Layer 2 of a small transformer language model trained on English Wikipedia (11 layers, counted from 0, width 64).
Take only the direct path to the model's output, skipping the later layers: a vector added to the residual stream pushes a token's score in proportion to its dot product with that token's output vector.

Output vectors of the tokens that the questions are about. A number n stands for (n - 128) times 0.016.
"ts": 174, 136, 212, 104, 105, 55, 160, 148, 113, 180, 91, 174, 78, 125, 51, 101, 112, 140, 115, 123, 133, 157, 109, 157, 155, 120, 132, 53, 39, 77, 175, 165, 107, 60, 121, 95, 167, 57, 133, 140, 99, 92, 150, 193, 150, 147, 138, 164, 137, 203, 87, 83, 118, 127, 191, 199, 89, 225, 160, 128, 69, 172, 104, 120
"ian": 130, 115, 200, 202, 65, 99, 79, 132, 124, 100, 104, 184, 121, 70, 127, 133, 74, 122, 122, 136, 96, 206, 131, 153, 89, 83, 137, 150, 187, 153, 142, 115, 118, 111, 116, 109, 121, 112, 89, 139, 176, 94, 157, 138, 176, 165, 134, 162, 108, 124, 119, 99, 128, 153, 140, 142, 161, 98, 161, 95, 73, 119, 106, 168
"est": 182, 120, 98, 130, 134, 129, 166, 102, 98, 94, 145, 189, 129, 41, 162, 119, 146, 137, 158, 135, 120, 125, 167, 91, 141, 174, 156, 127, 143, 78, 93, 117, 166, 160, 157, 142, 139, 103, 98, 139, 103, 121, 80, 124, 177, 115, 127, 94, 175, 61, 106, 188, 91, 113, 154, 112, 120, 108, 43, 127, 125, 131, 109, 232
"ross": 134, 149, 115, 131, 72, 137, 169, 149, 213, 194, 135, 161, 148, 113, 53, 180, 103, 133, 117, 144, 199, 115, 176, 168, 81, 115, 81, 157, 124, 92, 177, 127, 166, 89, 126, 145, 90, 119, 28, 137, 154, 124, 76, 119, 134, 170, 111, 98, 194, 125, 130, 157, 90, 122, 85, 123, 186, 140, 73, 92, 140, 97, 64, 127
"ience": 220, 131, 157, 91, 152, 138, 140, 134, 132, 92, 145, 215, 124, 150, 9, 142, 69, 50, 94, 97, 105, 155, 149, 135, 125, 102, 150, 101, 125, 151, 127, 102, 201, 125, 169, 99, 191, 90, 160, 165, 97, 200, 111, 174, 189, 71, 144, 91, 227, 210, 134, 115, 126, 73, 148, 123, 79, 88, 104, 128, 58, 139, 61, 94
"ast": 134, 125, 171, 164, 96, 97, 95, 125, 128, 121, 176, 165, 136, 118, 155, 146, 144, 154, 120, 156, 187, 141, 127, 156, 122, 98, 71, 98, 117, 61, 109, 125, 173, 125, 93, 139, 143, 79, 107, 163, 99, 130, 85, 145, 123, 90, 100, 88, 195, 110, 151, 138, 123, 163, 103, 117, 109, 131, 63, 151, 154, 157, 100, 204
"ina": 188, 115, 205, 131, 130, 94, 113, 150, 133, 129, 99, 137, 117, 158, 168, 107, 111, 81, 111, 113, 105, 181, 142, 172, 160, 64, 106, 132, 165, 154, 183, 121, 149, 79, 86, 124, 131, 124, 130, 128, 109, 110, 33, 140, 144, 153, 126, 127, 123, 140, 143, 122, 169, 104, 164, 123, 153, 78, 160, 127, 100, 114, 88, 115
" Film": 116, 171, 116, 112, 143, 121, 76, 190, 158, 157, 99, 160, 156, 123, 58, 128, 107, 123, 164, 79, 162, 142, 202, 172, 124, 78, 159, 139, 160, 92, 132, 75, 138, 87, 161, 95, 124, 147, 118, 160, 69, 157, 120, 140, 186, 107, 99, 125, 138, 177, 115, 113, 123, 178, 144, 122, 99, 114, 167, 123, 53, 105, 100, 91
"ason": 105, 129, 194, 109, 103, 170, 140, 117, 145, 145, 81, 145, 123, 128, 124, 118, 87, 192, 132, 164, 215, 104, 112, 144, 179, 121, 138, 103, 160, 122, 34, 177, 129, 58, 184, 127, 84, 116, 72, 110, 120, 188, 55, 146, 132, 117, 115, 61, 72, 173, 166, 120, 120, 230, 212, 138, 126, 92, 160, 117, 118, 78, 61, 132
"ound": 170, 115, 164, 99, 97, 143, 151, 145, 73, 171, 151, 143, 121, 73, 80, 130, 157, 201, 117, 158, 124, 93, 146, 94, 129, 137, 117, 32, 95, 74, 81, 178, 171, 152, 152, 155, 139, 129, 153, 123, 112, 132, 103, 171, 108, 170, 137, 144, 154, 114, 98, 75, 81, 142, 116, 142, 171, 89, 179, 109, 164, 120, 66, 163
"\n": 111, 134, 112, 83, 94, 133, 112, 93, 98, 120, 166, 141, 95, 121, 78, 93, 124, 133, 153, 148, 89, 113, 159, 151, 164, 72, 109, 129, 164, 157, 150, 99, 128, 125, 139, 154, 113, 137, 132, 77, 158, 161, 122, 136, 109, 109, 172, 94, 118, 91, 78, 151, 179, 163, 121, 143, 140, 163, 158, 119, 167, 158, 145, 133
"°": 134, 179, 113, 182, 132, 62, 159, 168, 93, 198, 146, 130, 171, 107, 109, 133, 102, 65, 146, 74, 134, 207, 167, 163, 166, 135, 158, 113, 82, 97, 124, 213, 140, 109, 153, 137, 130, 126, 108, 39, 106, 127, 78, 100, 100, 96, 156, 118, 111, 149, 109, 94, 109, 108, 165, 137, 157, 177, 130, 92, 128, 140, 82, 122

Each question shows what one neuron of this layer's MLP adds at an activation of 1. A number n stands for (n - 128) times 0.0029.

n122: 192, 157, 145, 101, 111, 95, 193, 186, 101, 111, 142, 103, 68, 155, 147, 95, 112, 149, 184, 144, 33, 167, 116, 129, 131, 152, 86, 92, 152, 124, 135, 99, 115, 107, 178, 130, 99, 161, 103, 110, 133, 135, 117, 140, 184, 115, 115, 112, 111, 105, 156, 105, 158, 58, 98, 142, 131, 134, 131, 107, 137, 107, 146, 173
Pushed up most: "ina"

n127: 102, 151, 130, 91, 191, 194, 99, 143, 93, 125, 150, 109, 101, 64, 105, 204, 119, 123, 115, 104, 145, 161, 94, 97, 160, 69, 116, 118, 133, 149, 155, 168, 104, 87, 154, 179, 158, 178, 85, 95, 113, 135, 104, 99, 83, 223, 123, 150, 153, 159, 145, 124, 175, 134, 105, 110, 122, 206, 88, 122, 156, 78, 101, 111
Which two tokens does it push up most, strongest first? "ross", "°"

n30: 107, 156, 122, 160, 105, 113, 174, 142, 137, 132, 129, 156, 103, 103, 128, 123, 107, 126, 146, 112, 106, 120, 87, 101, 106, 88, 152, 52, 129, 82, 73, 130, 176, 124, 112, 152, 144, 152, 129, 176, 137, 113, 88, 138, 141, 143, 88, 114, 205, 122, 116, 157, 122, 119, 169, 168, 148, 175, 150, 110, 152, 128, 114, 97
Pushed up most: "ound"

n148: 140, 161, 137, 127, 129, 128, 123, 138, 127, 99, 135, 127, 125, 136, 111, 142, 133, 103, 137, 123, 143, 109, 124, 126, 113, 138, 138, 136, 143, 129, 113, 122, 116, 126, 136, 109, 109, 165, 112, 125, 109, 130, 115, 133, 116, 104, 112, 129, 109, 138, 131, 162, 120, 118, 138, 117, 107, 134, 143, 129, 126, 157, 168, 107
Pushed up most: " Film"

n57: 114, 141, 161, 188, 142, 124, 162, 131, 175, 129, 82, 150, 147, 68, 108, 127, 108, 110, 117, 107, 98, 175, 149, 106, 122, 162, 99, 141, 110, 134, 186, 124, 164, 122, 158, 88, 132, 188, 159, 119, 122, 116, 102, 210, 117, 143, 175, 95, 168, 135, 114, 79, 76, 117, 122, 118, 153, 67, 126, 93, 129, 116, 81, 109
Pushed up most: "ience"

n45: 139, 109, 125, 122, 174, 131, 125, 79, 92, 103, 100, 150, 98, 138, 113, 133, 138, 148, 99, 101, 144, 96, 143, 89, 154, 141, 138, 187, 153, 197, 127, 81, 112, 160, 161, 100, 142, 94, 122, 149, 169, 131, 150, 205, 68, 71, 155, 137, 145, 124, 113, 121, 170, 124, 145, 184, 96, 71, 137, 107, 73, 157, 131, 157
Which two tokens does it push up most, strongest first? "ience", "\n"

n120: 156, 78, 128, 188, 153, 112, 110, 129, 136, 137, 136, 88, 105, 135, 161, 136, 137, 152, 114, 151, 112, 39, 125, 137, 86, 185, 93, 127, 92, 108, 144, 125, 81, 135, 131, 126, 139, 166, 94, 125, 179, 134, 103, 133, 116, 196, 138, 151, 129, 79, 153, 53, 166, 176, 166, 153, 127, 121, 86, 106, 140, 125, 125, 123
Pushed up most: "ound"

n143: 195, 177, 148, 115, 151, 119, 141, 156, 118, 143, 56, 115, 86, 186, 120, 146, 120, 135, 131, 137, 103, 180, 173, 166, 171, 127, 96, 103, 109, 181, 149, 38, 77, 118, 214, 127, 49, 102, 159, 97, 67, 116, 144, 146, 86, 81, 127, 147, 125, 183, 79, 117, 149, 73, 117, 106, 169, 136, 125, 140, 72, 120, 160, 167
Pushed up most: "ts"

n130: 78, 151, 141, 106, 214, 124, 109, 122, 197, 162, 135, 98, 44, 123, 122, 105, 112, 65, 190, 95, 167, 160, 68, 145, 115, 184, 167, 124, 109, 166, 138, 120, 116, 86, 118, 138, 62, 126, 164, 91, 99, 135, 135, 75, 167, 142, 106, 175, 90, 166, 110, 147, 187, 126, 146, 124, 94, 118, 129, 149, 154, 187, 112, 101
Which of these tokens does it push down most? "ound"

n119: 146, 128, 194, 158, 84, 146, 92, 101, 127, 137, 155, 104, 122, 61, 131, 129, 76, 142, 149, 133, 102, 223, 183, 162, 67, 143, 149, 143, 106, 131, 104, 152, 152, 94, 165, 156, 93, 109, 89, 103, 163, 107, 128, 121, 130, 154, 179, 113, 66, 86, 134, 91, 134, 164, 118, 111, 110, 97, 155, 193, 121, 91, 105, 148
Pushed up most: "ian"

n155: 134, 131, 131, 118, 104, 162, 64, 156, 161, 98, 137, 105, 71, 148, 202, 146, 93, 138, 114, 185, 117, 147, 85, 190, 142, 59, 139, 104, 108, 134, 176, 93, 182, 142, 164, 157, 118, 95, 144, 150, 96, 141, 155, 102, 96, 126, 144, 135, 160, 129, 93, 100, 64, 74, 84, 100, 120, 147, 144, 176, 133, 128, 121, 157
Pushed up most: "ast"

n91: 131, 146, 95, 107, 124, 139, 126, 140, 136, 140, 137, 144, 150, 121, 96, 145, 175, 112, 139, 107, 120, 166, 115, 106, 88, 110, 85, 153, 52, 176, 171, 73, 158, 142, 96, 142, 151, 131, 150, 167, 146, 93, 149, 166, 124, 168, 38, 159, 166, 166, 77, 146, 157, 58, 186, 78, 67, 139, 142, 114, 128, 113, 144, 114
Which of these tokens does it push down most? "ason"

n58: 149, 158, 132, 122, 195, 129, 172, 114, 103, 109, 162, 92, 76, 169, 141, 76, 121, 75, 121, 181, 115, 118, 151, 84, 139, 154, 158, 140, 181, 146, 113, 119, 151, 157, 145, 167, 82, 97, 160, 127, 104, 130, 130, 119, 131, 103, 156, 117, 80, 127, 79, 134, 115, 126, 138, 116, 132, 94, 102, 160, 71, 136, 142, 133
Which three tokens does it push up most, strongest first? "est", "ience", "\n"

n135: 162, 117, 163, 157, 76, 138, 111, 131, 168, 126, 130, 178, 166, 139, 127, 148, 116, 171, 107, 103, 85, 86, 127, 126, 100, 93, 102, 155, 115, 121, 150, 108, 124, 131, 99, 79, 129, 124, 136, 133, 147, 144, 136, 132, 124, 141, 83, 163, 127, 131, 120, 107, 208, 145, 133, 119, 148, 126, 124, 107, 122, 120, 93, 106
Pushed up most: "ian"

n92: 137, 149, 186, 113, 113, 179, 148, 145, 80, 93, 86, 92, 168, 104, 111, 142, 205, 101, 138, 147, 92, 117, 162, 89, 150, 141, 164, 159, 100, 170, 135, 154, 114, 99, 88, 113, 139, 129, 117, 172, 101, 120, 92, 112, 124, 112, 169, 141, 118, 157, 143, 105, 139, 141, 222, 103, 120, 53, 109, 119, 140, 120, 100, 124
Which of these tokens does it push down most? "ross"

n100: 152, 109, 140, 201, 112, 45, 67, 136, 155, 114, 180, 153, 180, 129, 155, 121, 174, 111, 194, 102, 156, 137, 95, 170, 127, 150, 151, 26, 150, 107, 106, 128, 147, 187, 79, 129, 155, 123, 104, 161, 149, 129, 179, 138, 125, 114, 101, 71, 77, 70, 157, 131, 172, 125, 137, 97, 100, 125, 66, 154, 98, 121, 75, 178
Which three tokens does it push up most, strongest first? "ast", "est", "ian"

n49: 146, 119, 155, 146, 141, 173, 168, 139, 106, 181, 159, 80, 122, 130, 130, 137, 112, 80, 146, 85, 91, 145, 97, 38, 109, 183, 132, 99, 87, 126, 117, 208, 136, 150, 121, 120, 154, 149, 204, 79, 61, 161, 64, 200, 122, 71, 137, 182, 106, 95, 97, 116, 147, 148, 86, 121, 118, 128, 132, 151, 100, 160, 145, 135
Which of these tokens does it push down most? "ross"

n82: 115, 119, 145, 146, 141, 114, 126, 179, 125, 109, 93, 85, 166, 116, 90, 170, 114, 168, 141, 83, 93, 146, 120, 112, 161, 145, 67, 154, 183, 105, 117, 166, 120, 115, 138, 138, 137, 91, 119, 69, 130, 162, 161, 80, 130, 130, 90, 133, 89, 165, 64, 141, 122, 181, 152, 146, 116, 148, 146, 82, 153, 181, 148, 109
Pushed up most: "°"

n17: 89, 169, 156, 129, 116, 76, 146, 99, 88, 159, 111, 132, 143, 83, 111, 135, 158, 76, 150, 135, 146, 132, 141, 101, 145, 143, 129, 141, 97, 93, 139, 131, 99, 164, 109, 153, 112, 144, 130, 128, 84, 125, 94, 177, 117, 110, 178, 173, 94, 198, 102, 83, 192, 140, 108, 179, 102, 109, 111, 130, 113, 141, 108, 184
Which three tokens does it push up most, strongest first? "ts", "°", "ound"

n108: 116, 108, 90, 103, 103, 157, 115, 134, 86, 185, 116, 103, 150, 135, 94, 161, 133, 193, 83, 122, 145, 152, 97, 112, 176, 108, 106, 99, 128, 76, 133, 119, 176, 134, 146, 100, 172, 92, 181, 126, 113, 107, 97, 156, 90, 141, 120, 140, 147, 125, 156, 138, 102, 120, 129, 141, 162, 92, 162, 136, 184, 146, 108, 126
Pushed up most: "ound"

n79: 145, 103, 105, 111, 90, 115, 95, 162, 89, 115, 94, 124, 122, 136, 81, 118, 187, 133, 132, 142, 81, 152, 98, 134, 127, 128, 120, 105, 115, 101, 152, 119, 179, 97, 109, 110, 135, 145, 117, 133, 158, 168, 134, 105, 103, 160, 174, 210, 80, 139, 191, 97, 137, 147, 127, 138, 123, 154, 109, 114, 165, 106, 115, 163
Which of these tokens does it push down most? "est"

n76: 163, 141, 97, 146, 150, 125, 152, 104, 143, 138, 121, 108, 170, 163, 132, 116, 120, 149, 103, 142, 123, 163, 148, 105, 171, 65, 72, 148, 87, 71, 79, 117, 103, 132, 123, 145, 179, 168, 191, 109, 130, 143, 126, 138, 142, 127, 110, 105, 70, 109, 139, 192, 128, 124, 119, 111, 72, 112, 108, 116, 201, 124, 141, 129
Which of these tokens does it push down most? "ian"

n28: 79, 111, 147, 177, 144, 186, 61, 152, 103, 144, 157, 120, 155, 109, 127, 134, 122, 152, 157, 150, 136, 152, 135, 127, 70, 111, 163, 89, 97, 140, 151, 161, 98, 74, 129, 122, 84, 144, 84, 134, 122, 118, 84, 174, 82, 40, 110, 145, 118, 164, 128, 120, 164, 147, 178, 119, 165, 133, 114, 162, 128, 104, 121, 140
Pushed up most: "ason"